Layer 3 of a small transformer language model trained on English Wikipedia (16 layers, counted from 0, width 64).
In attention head 1, each number of a token's query is one row of weights dot the token's vector x. The head spreads its attention over the tokens so far by the softmax of query dot key.

Query weights of the head. A number n stands for n times 0.011.
q0: 16 22 -2 -31 21 13 -7 -11 -3 8 5 7 -16 -11 -19 6 -14 19 7 -26 -19 1 13 3 -4 4 4 -19 -16 12 -21 -15 -29 4 5 -35 2 12 16 -12 -29 -4 -5 7 6 -16 10 4 19 -7 -5 9 -30 17 6 1 10 -4 -2 -6 9 15 0 -17
q1: -4 -25 -1 -4 1 19 -12 0 -23 1 9 -6 10 30 -4 -27 -7 -10 14 0 1 37 23 11 -18 -1 21 23 17 11 -15 14 -20 9 -6 1 42 -18 40 19 12 7 14 4 -2 28 -13 -8 -16 -18 4 -30 0 11 -21 38 -20 -1 27 6 3 0 -2 -23
q2: -8 -8 13 6 -25 14 8 -9 7 -8 13 0 20 16 38 -24 16 -20 -17 10 16 16 -6 18 1 -14 -25 13 -5 -15 20 -5 28 11 20 32 -19 -9 -22 1 32 2 -8 -25 -4 3 9 -31 -4 1 21 30 7 1 22 -18 -12 3 4 -14 -2 -23 -12 19
q3: -24 -13 29 28 -11 20 -17 -10 6 -6 1 -18 12 30 34 -19 16 -33 -1 8 30 37 18 6 13 -9 -16 32 28 15 -5 9 11 -5 40 10 23 10 -30 -29 25 14 -18 -8 -37 2 -10 -12 -18 -1 13 20 25 -1 -18 -16 -24 -15 10 -5 16 -36 -25 -5
q4: -17 -59 -40 -24 26 11 3 19 30 -27 -23 30 0 6 -28 5 1 38 -5 15 18 30 -43 29 11 36 10 -27 -49 -28 -52 -23 0 32 36 -8 -45 -55 3 -18 2 -57 54 -50 -13 0 27 -22 -36 24 58 14 -5 31 -12 -52 13 -15 14 0 49 -5 -11 12
q5: 31 7 14 14 1 -30 9 0 12 -1 3 -3 20 5 9 -21 26 -18 -4 -18 -1 -12 -6 19 9 -14 -11 -26 -3 9 13 -32 16 1 9 -8 -14 16 -3 36 15 -18 -32 20 4 -2 67 33 8 -69 10 26 5 29 -9 19 -12 -11 -21 28 48 -25 10 16
q6: 58 0 -10 64 -27 -3 -33 -18 -4 -12 -22 42 40 10 8 -32 55 -18 9 -29 51 -12 -9 -16 16 27 6 -18 -6 22 41 -19 43 34 -23 26 -49 56 0 11 -18 -32 -27 -28 53 -4 18 -1 26 -54 -1 3 21 28 6 -7 -20 -17 13 -1 30 9 -40 -3
q7: 35 -34 -52 8 7 12 18 -4 30 -43 -41 26 -30 41 13 -52 88 -1 -21 -10 35 45 -31 -15 -17 80 49 24 20 83 20 -17 25 -46 16 79 34 77 93 8 -31 15 -38 -18 16 -50 17 35 14 29 -33 23 54 65 -8 -11 0 -54 23 -36 -90 -2 -9 44
q8: -28 -15 26 -14 -36 23 9 -5 -44 10 -5 -21 1 27 33 -18 30 -27 8 24 19 31 5 10 -21 -2 -37 9 4 -18 -2 -5 -3 2 7 6 -10 -8 -14 -17 11 3 6 8 -23 -16 0 -19 -14 2 5 37 3 -6 7 -7 -41 -3 34 -7 1 -31 -9 17
q9: 10 3 -23 -20 30 1 3 -5 5 6 -9 24 -27 -16 -45 -14 -8 18 -6 -32 -27 -4 3 -9 -4 22 -22 -25 -22 -20 3 -4 -3 8 3 16 -23 2 26 20 -29 -3 9 0 38 -23 40 -19 6 37 6 24 -2 14 5 27 0 -16 4 2 -19 22 -13 -8
q10: -4 7 -18 15 -26 5 -42 -13 -15 -4 10 17 7 -27 -3 -34 49 -21 13 1 -1 6 28 -11 -15 13 -53 -15 16 -24 -4 -7 25 37 -18 -25 -26 39 -14 13 -21 43 -3 19 14 9 29 -18 3 6 -34 42 -14 18 10 -6 -11 -15 -4 -22 17 19 -6 -27
q11: 13 -1 -24 2 23 -20 21 1 -44 14 17 -4 5 -14 20 22 26 11 -12 8 2 -27 4 19 1 21 -9 0 -25 -10 -2 -5 8 22 -38 -20 14 -21 19 -48 -22 -14 -31 -28 -5 -3 -53 35 30 -48 -1 13 -31 -13 -28 27 23 6 -3 -21 -22 25 6 24
q12: 16 -18 25 21 -58 -18 -1 -4 -33 35 14 74 38 12 19 -36 -19 -24 14 32 24 18 35 4 26 17 -27 19 -15 -17 -24 24 23 62 14 -40 40 23 -31 10 -20 -9 -2 -16 5 -8 5 -31 -18 45 -41 8 45 7 25 -28 -22 -3 4 -3 10 -1 -45 -42
q13: 17 -2 20 44 -15 33 -68 13 41 -66 -53 10 3 9 -29 -10 53 27 -4 -47 -4 0 -33 -11 38 7 11 13 -21 18 -34 -26 10 -20 -6 14 -53 -9 -6 69 -39 -21 35 -76 16 -4 79 -11 -8 42 21 -6 16 69 21 12 -34 17 3 3 -13 34 -66 -3
q14: 23 -17 -21 40 -49 -34 3 10 32 -24 39 61 4 1 -6 -25 46 -14 -45 -2 10 12 -9 -41 33 28 35 36 14 57 6 -36 42 -23 25 55 -1 41 -32 10 -6 -32 -26 17 40 5 35 -22 24 16 17 14 26 4 -22 -15 20 -11 13 -33 8 6 -61 1
q15: 6 0 4 -22 40 -39 20 56 47 1 17 -34 18 0 -24 28 -59 4 20 21 0 -17 0 9 -20 -4 1 26 27 22 -11 11 15 -19 30 -31 6 -19 23 2 52 14 -10 28 13 13 -15 -20 11 -35 -1 -7 -25 -22 -17 21 6 24 -12 22 66 -50 15 -44
q16: 6 11 19 -1 17 9 -36 15 -40 -3 -10 6 8 16 7 -15 -15 -26 27 -5 -2 31 15 -1 -9 -14 5 5 44 26 -19 27 -5 4 14 16 39 3 12 11 14 15 -34 -18 -2 11 -21 7 -18 -12 -13 -2 -10 21 -15 13 -19 29 21 -3 0 -9 19 -11
q17: -20 -28 15 22 4 14 -10 2 -18 2 9 -1 16 32 30 -26 21 -41 5 47 38 18 7 17 2 -9 7 29 44 2 13 -2 41 8 23 26 -10 10 -17 7 11 4 17 3 -22 4 -9 -13 -30 1 49 -12 10 3 -4 18 -24 5 15 -12 13 -35 2 6
q18: 25 31 24 5 -6 9 7 2 10 -15 1 3 -14 -15 -5 18 2 30 9 -13 1 -10 -22 -27 20 -18 -23 -35 -42 -10 9 -1 11 -9 2 -4 -27 -11 -22 7 -5 -2 10 1 30 -12 2 19 14 33 -20 13 5 -27 15 -21 30 -6 -43 11 -6 0 15 18
q19: 1 4 11 -1 -19 -19 33 -38 17 20 -11 10 25 -2 46 -11 -2 -1 31 6 25 -9 -7 4 28 13 12 19 -22 -27 23 -32 -33 26 -25 -11 -30 16 5 -18 23 15 25 -14 20 -34 -30 -3 -12 -31 24 -14 -10 -14 36 -53 7 -26 -2 18 -3 11 -20 -11
q20: 13 35 3 -29 36 -20 10 3 17 10 3 13 -10 -26 -31 7 -8 28 23 2 -29 -14 -12 -14 5 1 12 -5 -18 -25 1 -4 -2 -9 0 -15 9 4 11 17 -9 -19 -4 14 0 8 7 11 20 9 -3 -21 -13 10 -8 8 32 8 -10 -9 -29 15 18 1
q21: 26 35 12 3 7 -12 21 11 13 19 2 14 3 -19 -17 1 7 11 21 -1 9 -7 3 1 -2 -7 -23 -17 -12 24 7 -5 8 3 -2 10 -11 15 -2 -5 18 11 -41 18 20 0 34 26 8 -16 -20 16 7 8 5 -18 -4 20 -15 -9 14 -2 -2 -19
q22: -14 23 -39 -34 22 -28 -1 -2 36 3 -17 15 -31 -41 -55 13 -25 40 -3 -14 -12 -31 3 -23 7 -12 17 -31 2 8 15 0 -14 18 -8 -11 -15 -20 17 18 10 -9 8 33 19 4 31 -25 11 12 7 3 -23 11 -23 -19 12 12 13 13 -37 27 11 -29
q23: -10 -7 16 0 -17 1 -24 -7 -5 -36 -5 -19 4 20 25 9 10 -12 -8 7 8 22 1 9 0 -3 12 0 34 0 -23 -24 -11 -1 23 -13 -15 23 -12 -31 7 0 0 9 -14 2 13 -13 -8 -14 7 -22 7 -5 -4 -13 -15 7 -8 -8 5 -8 -7 -9
q24: 38 -6 7 22 -10 16 12 -52 -38 -39 -50 23 -15 12 3 -24 15 4 -13 22 -27 31 -25 -45 -7 -1 8 -1 -47 -6 27 23 -10 6 -44 7 -20 57 22 21 -6 -21 9 -73 -18 25 11 -40 27 4 -3 -38 18 31 1 23 -3 -47 42 8 -43 -2 -47 20
q25: 14 -18 -34 -7 27 0 38 -8 11 -36 -21 4 -7 23 -21 9 -1 25 -9 20 -23 38 -28 -27 2 37 28 -13 -32 40 -26 -47 -28 23 1 27 -27 -15 6 -8 -6 -12 32 11 18 -47 9 62 20 63 -6 -18 -25 33 -13 -7 -8 -24 -57 17 -10 -11 -20 -26
q26: 3 13 21 -29 -21 32 -12 9 28 15 87 -38 4 -16 2 31 -64 -12 -7 -42 -52 -24 3 -9 34 -48 24 -9 -9 -3 6 11 -40 -3 -13 1 -2 -20 -18 -34 56 26 0 63 -14 20 -24 -4 58 -20 -49 -33 -40 -38 -30 41 -6 8 -9 73 24 -24 3 17
q27: 15 -3 -6 56 -53 -12 1 23 13 -25 6 86 2 -13 -1 -5 29 1 -43 8 -9 7 -13 -61 -5 32 6 28 -11 44 -6 -34 0 22 26 24 -19 17 -21 11 -30 -59 7 2 25 8 42 47 29 -2 -7 47 8 39 20 -31 -1 -27 -2 -6 -16 23 -57 -15
q28: -11 -5 -9 -13 13 23 22 -14 5 4 45 -9 -13 -21 30 -12 -6 2 25 -2 -15 13 -1 -21 -14 -33 8 11 5 -59 -39 -2 -5 3 -3 15 -57 -62 -29 -6 38 -4 27 0 -23 50 -10 -33 16 25 35 13 -3 -23 8 46 -20 50 -3 13 21 12 -9 -24
q29: -18 29 -16 -18 11 -22 20 41 7 35 17 -68 -13 -11 -6 40 20 19 -25 -6 -6 -25 -2 34 12 -46 1 -10 4 1 7 1 1 -29 -1 37 -7 -42 2 -30 19 -6 -51 24 6 -14 -10 11 49 -38 26 -7 -48 -2 -34 25 15 28 -8 -7 -1 -2 31 21
q30: -38 3 -24 -34 68 14 5 -20 15 32 -18 -66 -16 -30 3 -14 -16 12 31 24 -31 -32 26 63 -12 -54 -52 -12 -35 -11 2 -13 -33 36 -44 -28 -18 -40 22 -43 0 56 -25 -24 -13 14 -28 -6 -3 -28 -4 -33 -39 -45 -6 53 -27 9 3 44 -6 15 55 17
q31: 14 -12 -13 -12 44 -15 -20 9 14 -6 -23 -60 -45 -44 -35 56 9 8 -38 -23 -2 -41 -17 28 -20 -71 23 6 28 17 47 -23 -8 -19 -1 -31 10 -9 10 27 1 35 1 -3 -38 5 -3 23 -11 -23 48 -35 -19 -36 -60 10 25 -29 -24 -19 -10 9 65 8

Each question shows a short text with each token's key, already scaled and adjusted for position as the last token sees it. A number n stands for n times 0.025.

Then comes the last token's vector x. A number n stands for n times 0.032.

0 "U": -8 -7 -9 -16 1 1 0 0 -22 35 -10 1 -5 1 3 -5 9 10 12 6 26 24 14 -33 3 7 2 1 2 4 -2 -2
1 "K": -20 -9 -13 -21 1 3 1 0 -28 27 -4 5 -2 0 1 -5 3 -3 12 5 31 21 20 -34 3 2 -2 -1 1 2 -2 -1
2 ")": -2 -4 -7 -27 0 -1 0 0 -7 43 5 -5 -2 1 3 -5 -9 -11 5 3 17 10 9 -21 3 7 4 5 2 -9 -3 -7
3 " signed": 8 -14 -19 -16 0 1 1 0 -17 22 9 3 -1 -1 -5 0 -9 -8 10 0 28 33 25 -35 2 3 -1 3 0 -1 1 1
4 " the": -2 -2 -1 -12 0 1 0 0 -21 51 9 -5 0 1 9 -9 -4 -7 4 1 12 14 14 -7 0 9 -1 16 1 -9 -14 -2
5 " S": 19 5 -19 -35 0 0 1 0 -25 31 0 7 -5 0 1 -2 5 -22 -4 -2 26 20 16 -30 0 5 1 4 1 6 -1 0
x: 7 -6 -8 -12 -3 -5 1 -9 -9 -7 -4 47 3 19 12 7 -13 -29 12 5 3 4 -19 -52 -12 52 -11 -1 17 1 -5 -3 -16 5 11 5 -5 -10 -5 8 0 18 2 -1 5 1 3 -15 7 0 -11 15 -9 -4 -5 6 -6 -8 1 -7 12 19 -4 -13
To which token does the last token give the most attention? 4 " the"

0 "u": -16 -7 1 -14 1 0 0 0 -29 38 -1 -6 3 1 10 -8 8 -2 6 2 19 6 22 -19 3 12 4 -4 2 -5 -8 -6
1 "'s": -12 -8 3 -18 1 0 0 1 -7 53 16 -3 0 3 9 -9 7 -1 5 3 29 11 11 -14 2 6 -1 9 0 -4 -11 -6
2 " mother": -13 -14 -1 -27 0 0 0 0 -29 27 5 0 0 2 1 -1 -17 3 14 3 21 35 16 -33 1 6 -2 5 -1 -1 -5 -3
3 " return": 11 -10 -23 -20 0 -2 0 0 -20 28 10 2 1 1 -1 -6 -8 -17 10 2 33 28 22 -36 3 4 -3 0 0 0 3 -3
4 "s": 24 -4 -17 -22 0 0 0 0 -23 48 7 -3 -3 2 2 -13 -1 -29 4 0 25 8 14 -40 2 9 0 4 1 -5 -4 -3
5 " to": 18 -1 -17 -33 0 -1 0 1 -11 49 17 3 -8 2 2 -11 2 -34 -4 2 5 18 14 -27 0 3 4 6 0 -3 2 -2
x: -6 9 -12 -9 -4 0 -4 -35 8 -4 7 60 3 40 -8 -4 -16 -23 18 -9 -1 29 29 8 0 17 -12 -16 -3 5 6 17 5 27 6 4 1 -10 6 4 -7 5 24 -3 10 -8 -11 -9 0 6 -7 -8 11 -16 -12 -1 -3 16 5 -2 -14 13 -2 -5
Which two tokens does the last token look at most, in order? 1 "'s", 0 "u"

0 "lin": -18 -10 4 -22 2 0 1 0 -32 48 7 -9 -3 4 6 -10 9 6 17 3 34 13 13 -41 4 12 -1 -3 2 -4 -10 -7
1 " Commun": -12 -11 -23 -23 2 2 1 0 -40 36 12 11 -8 2 4 -5 17 15 16 5 32 28 17 -34 1 12 1 11 0 8 2 0
2 "i": -5 -6 -14 -17 1 -2 0 0 -33 57 -2 -10 1 0 13 0 -5 -9 2 0 19 11 26 -23 1 16 10 -1 3 -6 -8 -5
3 "qu": -9 -11 -18 -26 1 1 0 1 -31 51 0 5 -8 2 9 -13 -13 -23 5 1 41 12 18 -44 1 14 6 10 2 10 -3 -1
4 "é": 2 -2 -20 1 0 0 -1 1 -25 42 -9 -1 -12 3 9 -11 -12 -16 -2 -4 30 18 12 -36 -2 23 6 7 2 10 -6 -2
5 ",": 12 -2 1 0 -1 -1 0 0 -30 47 28 -9 -1 3 4 -12 7 -10 5 -2 -3 16 33 -35 4 9 -4 14 0 -14 -13 -5
x: -8 -12 0 7 3 11 -3 1 -6 2 10 72 -6 -33 3 5 -7 -11 -2 27 -5 -10 42 -16 -1 7 0 -9 -14 -11 0 13 3 6 7 -5 -10 1 -1 -7 1 12 -1 -23 5 0 -4 3 14 3 -7 -3 2 2 -7 6 -12 -5 6 -4 3 -20 -2 4
To which token does the last token give the most attention? 5 ","

0 " ad": 0 -4 -8 -8 1 2 1 0 -9 27 7 4 -4 0 1 0 4 20 13 3 23 26 14 -21 0 6 2 4 0 5 0 -1
1 "m": -20 -11 -7 -16 1 1 0 0 -16 22 8 4 -4 -1 2 -4 6 6 6 0 13 4 15 -20 1 9 1 9 0 4 -5 -3
2 "its": -11 -10 -3 -12 0 0 0 0 -19 28 10 -5 -1 2 0 -9 -5 3 7 1 9 9 19 -21 2 6 -2 3 0 -4 -5 -2
3 " to": -5 -10 -12 -19 0 -1 0 0 -8 37 16 -1 -5 2 2 -7 -9 -12 3 2 5 10 12 -15 0 1 3 8 -1 -3 -5 -2
4 " T": 14 1 -20 -24 0 0 0 0 -22 25 -1 5 -2 0 2 -3 -4 -20 -2 1 30 13 9 -28 1 2 1 0 0 5 -1 0
5 "aker": 9 -4 -9 -11 0 0 0 0 -24 21 3 -5 1 2 5 -7 0 -14 7 -2 23 22 13 -21 1 9 1 1 1 0 -6 -1
x: -8 7 0 16 5 6 4 -2 5 -2 -19 72 5 8 -4 3 -3 19 2 3 -5 1 -10 -1 4 19 2 3 1 5 -12 6 -1 -16 24 8 -5 14 -1 2 13 -16 13 3 9 3 -2 4 11 -12 11 11 4 27 13 -1 1 11 -17 20 18 -14 -23 -7
To which token does the last token give the most attention? 5 "aker"

0 "s": -12 -11 3 -22 2 0 0 0 -27 56 11 -6 -4 3 4 -14 11 17 8 3 25 -1 10 -47 3 10 1 5 1 -8 -9 -5
1 " to": -8 -13 -6 -28 0 0 1 0 -14 61 24 0 -9 4 5 -11 9 12 5 8 4 12 14 -31 0 2 5 12 0 -7 -6 -3
2 " his": -4 -6 -1 -28 0 0 0 1 -12 72 15 -3 3 2 9 -5 -15 -13 1 4 32 22 16 -12 2 6 -3 15 1 -8 -11 -5
3 " life": 30 0 -19 -28 1 -1 0 0 -37 48 4 -5 4 3 3 -6 -18 -21 6 2 39 32 16 -31 1 10 -2 -1 0 -5 -2 -4
4 ",": 19 -5 2 -1 -1 -1 0 1 -24 40 25 -6 1 4 4 -11 -3 -8 4 0 -3 23 23 -31 3 10 -5 13 0 -11 -11 -4
5 " she": 9 6 -12 -48 -1 -4 0 1 -14 56 4 5 -4 3 4 -2 12 -18 -3 -2 8 16 -2 -31 0 14 0 8 1 -5 -1 -7
x: 13 8 -6 10 -12 -16 -1 7 -11 2 -2 66 -8 9 -24 12 4 -3 -7 -22 6 2 -12 3 -16 3 -3 2 3 2 23 -15 30 0 18 2 -2 -22 -1 11 4 8 2 -18 2 -17 6 -12 -14 16 -14 -10 7 -11 -1 13 3 1 1 -12 15 1 12 7
Which two tokens does the last token look at most, in order? 2 " his", 0 "s"

0 " not": -1 -3 3 -14 0 1 1 0 -19 40 12 2 -5 1 -1 -4 9 29 10 6 12 24 8 -33 2 5 0 7 0 -2 2 -2
1 " a": -25 -12 -12 -24 1 1 0 0 -13 46 10 2 0 1 4 -7 1 1 6 7 29 17 20 -5 1 3 -1 8 0 -5 -1 -3
2 " U": -17 -10 -18 -28 1 0 0 0 -22 31 -5 6 -6 1 3 -4 -5 -4 5 5 21 22 13 -25 1 8 2 2 1 5 1 -1
3 "N": 4 -3 -29 -27 1 0 0 0 -21 37 -3 3 -5 1 3 -5 -13 -21 1 2 37 15 14 -23 3 3 -1 -2 1 4 -1 -1
4 "E": 25 4 -27 -21 1 1 0 0 -23 28 -8 3 -4 0 2 -5 -3 -25 -3 0 36 19 9 -25 2 5 1 -5 1 5 -1 -1
5 "S": 15 10 -24 -27 0 0 1 0 -21 34 -2 1 -7 2 2 -2 4 -19 -5 -2 27 18 13 -27 2 7 1 -1 1 6 -3 -1
x: 9 -2 2 -6 -11 -2 9 -12 -2 -1 8 55 -18 -12 28 6 -11 -41 8 5 5 -7 -39 -38 12 26 -5 -21 16 -1 -9 13 -11 5 10 10 8 7 7 -11 -3 3 -7 -7 2 8 0 -4 -2 1 -8 -1 3 30 -13 -7 -2 3 17 -4 10 28 -4 -3
Which token does the last token look at most, and with what share of its attention? 1 " a", with about 60%

0 "|": -7 -5 5 -10 1 1 1 0 -16 42 12 0 6 1 3 -6 9 -1 3 2 14 15 15 -25 0 -5 -4 12 -1 -9 -9 -3
1 " K": -15 -8 -14 -20 1 1 0 0 -26 25 0 7 -2 0 3 -4 8 4 7 5 25 19 21 -24 0 3 -1 4 0 5 -2 -1
2 "le": 0 -3 -3 -11 1 2 0 0 -23 30 -3 -4 -3 0 8 2 0 -13 1 -1 24 6 0 -20 -1 12 5 -4 2 -1 -10 -3
3 "ine": 11 -1 -14 -14 0 -1 0 0 -20 35 4 -8 -1 2 7 -5 -1 -14 3 0 24 8 10 -17 2 10 2 -1 1 -4 -7 -2
4 " Sc": 15 0 -19 -21 0 1 1 0 -15 31 0 5 -7 0 1 -1 -1 -22 -5 -1 31 21 10 -32 0 6 2 1 0 9 -2 0
5 "he": -4 6 -3 -8 0 0 0 1 -13 23 6 -1 -4 3 7 -7 -2 -4 1 -2 14 0 -9 -21 0 14 4 3 2 -1 -6 -3
x: 21 -9 0 0 -6 4 -4 17 -4 12 2 57 -6 12 -2 2 6 38 -17 -12 7 1 -16 -23 -1 4 12 4 4 2 12 -1 16 12 16 8 4 -7 -5 1 4 -12 -6 15 5 -11 -10 3 -16 21 -15 -10 15 14 -15 1 -17 -13 -22 -19 26 14 -9 15
To which token does the last token give the most attention? 0 "|"

0 "|": -7 -5 5 -9 1 1 1 0 -15 40 11 0 6 1 3 -6 9 -1 2 2 14 14 14 -23 0 -5 -4 11 0 -9 -9 -3
1 " Four": -22 -13 -9 -24 1 1 1 0 -22 29 1 1 -2 1 2 -1 -2 1 11 4 29 14 4 -23 2 4 0 -3 0 -2 -2 -1
2 " in": -11 -7 -12 -23 1 3 1 -1 -17 30 4 -1 -1 0 3 0 -18 -9 5 2 25 10 18 -18 2 -1 -1 3 0 0 -7 0
3 " a": 11 -2 -12 -25 0 0 0 0 -11 42 11 1 1 0 5 -6 -12 -18 -2 3 26 12 19 -2 0 2 -1 7 0 -6 -2 -3
4 " Je": 8 0 -11 -28 0 0 0 0 -21 22 0 6 -3 0 3 5 -6 -17 -10 1 22 19 15 -15 -2 4 3 1 1 7 0 0
5 "ep": 6 1 -10 -11 0 0 0 1 -13 20 8 2 -4 4 6 -9 -7 -11 1 -1 23 10 7 -27 -1 9 -1 2 1 4 -2 0
x: -5 -12 2 3 -8 5 16 15 4 -8 1 57 -5 9 -12 -7 -19 -14 -13 -4 -3 27 -26 -38 -5 -11 12 1 4 5 -4 -12 1 9 -8 8 14 8 -2 -8 7 -15 -3 -5 -1 -17 2 13 -1 19 -13 -17 5 19 -13 4 -1 7 -10 -15 -6 -15 -16 12
To which token does the last token give the most attention? 0 "|"

0 "t": -8 -10 -5 -14 1 -1 0 0 -25 32 7 -1 -4 2 4 -9 6 15 7 1 21 -2 9 -33 2 9 2 4 1 -2 -4 -2
1 " the": -3 -3 2 -6 0 1 0 0 -17 48 11 -4 0 1 8 -9 2 3 2 1 8 12 14 -6 -1 8 -2 17 0 -8 -13 -3
2 " process": -7 -12 -20 -15 0 -2 0 0 -18 23 11 -1 -6 4 -2 -2 -4 4 9 1 12 18 14 -25 0 9 -1 8 -1 2 -1 0
3 ".\n\n": 16 -8 -18 -15 1 0 0 0 -19 35 6 0 4 0 4 -1 -14 -19 10 1 21 23 14 -27 0 2 -2 12 0 -7 -4 0
4 "The": 11 -3 -13 -12 0 0 0 0 -24 44 6 -2 -2 2 6 -7 -4 -12 3 0 26 24 9 -18 -1 8 -3 9 0 -4 -10 -3
5 " E": 14 8 -15 -23 0 -1 0 0 -23 36 0 5 -4 0 2 -6 8 -13 -9 -1 29 20 9 -27 0 7 1 2 0 6 -1 -2
x: 13 -16 -4 4 5 0 -2 -5 -8 -5 -1 61 -3 21 12 4 20 13 -4 -2 6 -5 -19 -44 0 0 1 10 0 -14 0 -12 -1 8 4 -2 -5 12 2 -9 5 24 11 -4 -5 1 -14 -1 -2 7 -1 3 9 -2 8 5 -9 -21 2 -9 -5 33 -3 -7
To which token does the last token give the most attention? 1 " the"

0 "her": -8 -6 20 -14 2 2 0 1 -32 45 15 -3 -1 5 10 -18 5 0 10 2 27 9 2 -38 3 15 -2 3 0 -4 -12 -4
1 " Education": -6 -6 8 -15 2 0 1 0 -33 47 4 -3 -2 4 4 -19 13 11 18 4 37 27 10 -42 3 14 -2 3 1 -5 -2 -6
2 " Area": -10 -4 -1 -25 2 -4 1 0 -34 32 6 -3 1 6 9 -8 7 -26 11 3 13 18 -7 -19 1 17 5 4 0 -6 -2 -9
3 ",": 7 -4 8 -2 0 1 1 0 -32 41 30 -7 3 4 5 -14 -10 0 5 -1 -4 14 23 -29 4 8 -5 14 0 -16 -14 -5
4 " are": 40 -3 -14 -23 0 0 1 0 -30 41 14 2 -1 3 1 -11 1 -35 8 0 26 18 0 -41 3 3 -5 9 1 -15 -5 -11
5 ":\n\n": 10 6 -25 -25 0 1 1 0 -33 48 20 -1 9 1 4 -5 28 -17 -1 -2 22 24 30 -15 2 -1 -7 15 -1 -16 -11 -2
x: 1 -8 -4 10 -2 6 3 -3 18 1 6 63 10 -49 1 -7 2 -29 -14 -8 1 -2 -9 10 -7 5 -3 10 -7 10 11 -22 5 -4 -26 -6 -10 -14 -12 -8 9 5 -2 -9 3 3 4 16 3 -14 3 19 -21 6 6 9 -21 -16 -1 15 10 5 9 -24
To which token does the last token give the most attention? 3 ","

0 "|": -6 -4 4 -8 1 1 1 0 -12 33 9 0 5 1 2 -5 7 -1 2 2 11 11 12 -19 0 -4 -3 9 0 -7 -7 -3
1 " Title": -8 -7 -9 -7 1 2 0 0 -16 25 1 0 -1 0 1 -2 4 9 8 3 29 27 12 -15 -1 4 0 4 0 3 -2 -1
2 " |": -4 -2 -2 0 0 0 0 0 -6 26 13 2 5 -1 0 -4 -10 -7 0 0 10 13 3 -27 1 -1 -1 5 0 -9 -1 -5
3 " Director": -7 -11 -12 -10 0 1 0 0 -15 18 3 0 -2 1 1 -4 -7 -3 9 0 24 23 13 -16 0 6 0 5 0 3 -2 -1
4 " |": 17 2 -3 -2 0 -1 0 0 -7 27 12 2 5 -2 0 -5 2 -7 -1 0 10 12 3 -28 1 -1 -1 5 0 -9 -1 -5
5 " Cast": 8 2 -18 -12 0 0 0 0 -22 10 7 4 -3 1 0 -4 2 -17 -1 -1 28 14 7 -26 0 4 0 3 0 1 -2 0
x: 3 1 3 10 9 0 6 12 -15 4 1 63 -5 28 11 -4 -10 18 10 14 7 21 -20 -18 6 9 -3 -2 3 -11 0 -10 -3 25 -2 1 0 3 -10 16 -2 -24 9 -7 -2 -3 0 25 -1 5 -11 24 -17 25 -1 6 18 -12 4 -18 -21 -7 -34 13
Which token does the last token look at most, and with what share of its attention? 0 "|", with about 50%

0 "ur": -1 -2 6 -11 0 -2 0 1 -23 27 9 -4 1 3 7 -8 -1 -12 0 1 2 -3 7 -9 2 11 -1 2 1 -2 -6 -2
1 "u": -13 -4 -2 -12 1 0 0 0 -23 30 -1 -4 3 1 7 -5 -2 -8 4 2 14 3 18 -13 2 8 3 -2 1 -5 -6 -4
2 ",": -7 -5 3 -3 0 0 0 0 -18 29 17 -4 0 2 2 -7 -6 3 2 -1 2 12 19 -20 2 4 -3 10 0 -8 -8 -2
3 " an": 15 -2 -15 -16 0 -1 0 0 -19 42 9 0 1 1 4 -4 -12 -11 -1 2 21 19 10 -9 0 6 -2 5 0 -5 -4 -3
4 " ar": 10 0 -17 -22 0 -1 1 0 -11 24 8 5 -4 1 0 3 0 -15 -4 -1 8 17 6 -27 -1 10 4 5 -1 5 -2 -1
5 "ran": 2 6 -18 -19 0 -1 0 1 -15 30 5 0 -3 2 5 -5 9 -12 -1 -2 23 15 9 -20 1 9 2 2 1 3 -4 -2
x: 11 5 16 -14 3 -3 -13 -10 10 -4 -2 63 16 19 -14 3 15 17 7 -4 -11 13 -20 -10 25 1 17 -7 -2 13 -12 -14 27 9 -1 3 12 4 4 -5 -1 -9 3 27 21 5 1 1 -7 10 13 17 -1 9 -3 1 -12 -8 1 -12 10 10 -11 -7
Which two tokens does the last token look at most, in order? 3 " an", 2 ","

0 "g": 8 -7 3 -14 1 -1 0 0 -25 29 0 0 -3 1 6 -6 1 13 6 2 21 5 13 -22 2 12 4 5 2 0 -2 -3
1 "g": 3 -10 0 -15 1 -1 0 0 -25 29 0 0 -3 1 6 -6 5 4 6 1 22 5 13 -22 2 12 4 5 2 0 -2 -3
2 " |": -6 -1 -2 -7 0 0 0 0 -10 40 17 1 6 -2 0 -7 -14 -12 -2 1 12 6 13 -31 2 -6 -2 10 0 -13 -2 -5
3 " Richard": -6 -11 -11 -16 0 1 0 0 -26 26 2 2 -4 1 4 -2 -9 -4 8 2 34 29 5 -29 -1 6 -1 2 1 2 -3 -2
4 " Sch": 11 -4 -15 -24 0 1 1 0 -23 21 1 7 -5 1 1 -1 -7 -24 1 0 27 27 11 -27 -1 5 1 2 0 9 0 0
5 "we": -7 11 -5 -8 0 0 0 1 -13 25 -2 3 -2 0 7 2 2 4 -3 -2 20 16 -4 -31 -1 9 7 2 2 3 -4 -2
x: 22 21 6 14 3 14 -3 12 6 0 3 16 6 14 -31 10 10 12 -2 -33 11 -8 -16 -18 -11 7 11 3 8 9 10 11 2 -9 13 6 14 34 -2 14 -3 -6 -12 10 21 -9 -5 6 -22 34 8 0 -1 2 -17 -4 -20 -13 -13 13 10 -1 -20 5
To which token does the last token give the most attention? 3 " Richard"

0 " |\n": -17 -5 -18 -14 -1 4 1 0 -13 39 20 2 -2 -1 -2 0 7 8 11 6 -13 31 14 -6 -4 11 1 23 0 -5 -8 -3
1 "|": -21 -5 5 -15 1 1 1 0 -18 51 15 2 8 1 3 -8 2 -6 3 3 18 20 20 -31 -1 -6 -7 17 -1 -10 -9 -4
2 " Sch": -18 -15 -17 -27 1 2 1 0 -28 28 1 8 -6 0 2 -1 -4 -5 6 4 34 33 15 -31 -1 6 2 2 0 12 -1 0
3 "we": 7 6 -13 -13 1 1 0 1 -18 34 -2 4 -3 0 9 2 2 -24 0 -1 26 21 -1 -38 -1 11 8 3 2 4 -5 -3
4 "iz": -27 -2 -4 8 0 -1 -1 1 -12 24 1 -7 -3 4 10 -2 -6 -15 -3 -2 13 0 7 -19 -2 11 9 5 3 4 -5 -1
5 "er": 7 2 -14 -13 -1 0 -1 1 -19 40 10 -6 -1 3 8 -11 8 -15 4 -4 25 9 14 -22 1 16 -1 2 1 -1 -9 -3
x: 7 0 -10 12 -5 -4 -13 4 3 3 -4 85 2 13 -17 1 -4 7 -12 2 -7 -7 -9 -9 1 9 -3 3 -8 3 -6 7 4 -21 -5 0 11 -18 7 -5 7 -16 -3 6 -11 -3 4 -9 11 -6 13 6 1 11 -6 -9 -9 14 -7 -1 10 -9 -3 0
To which token does the last token give the most attention? 1 "|"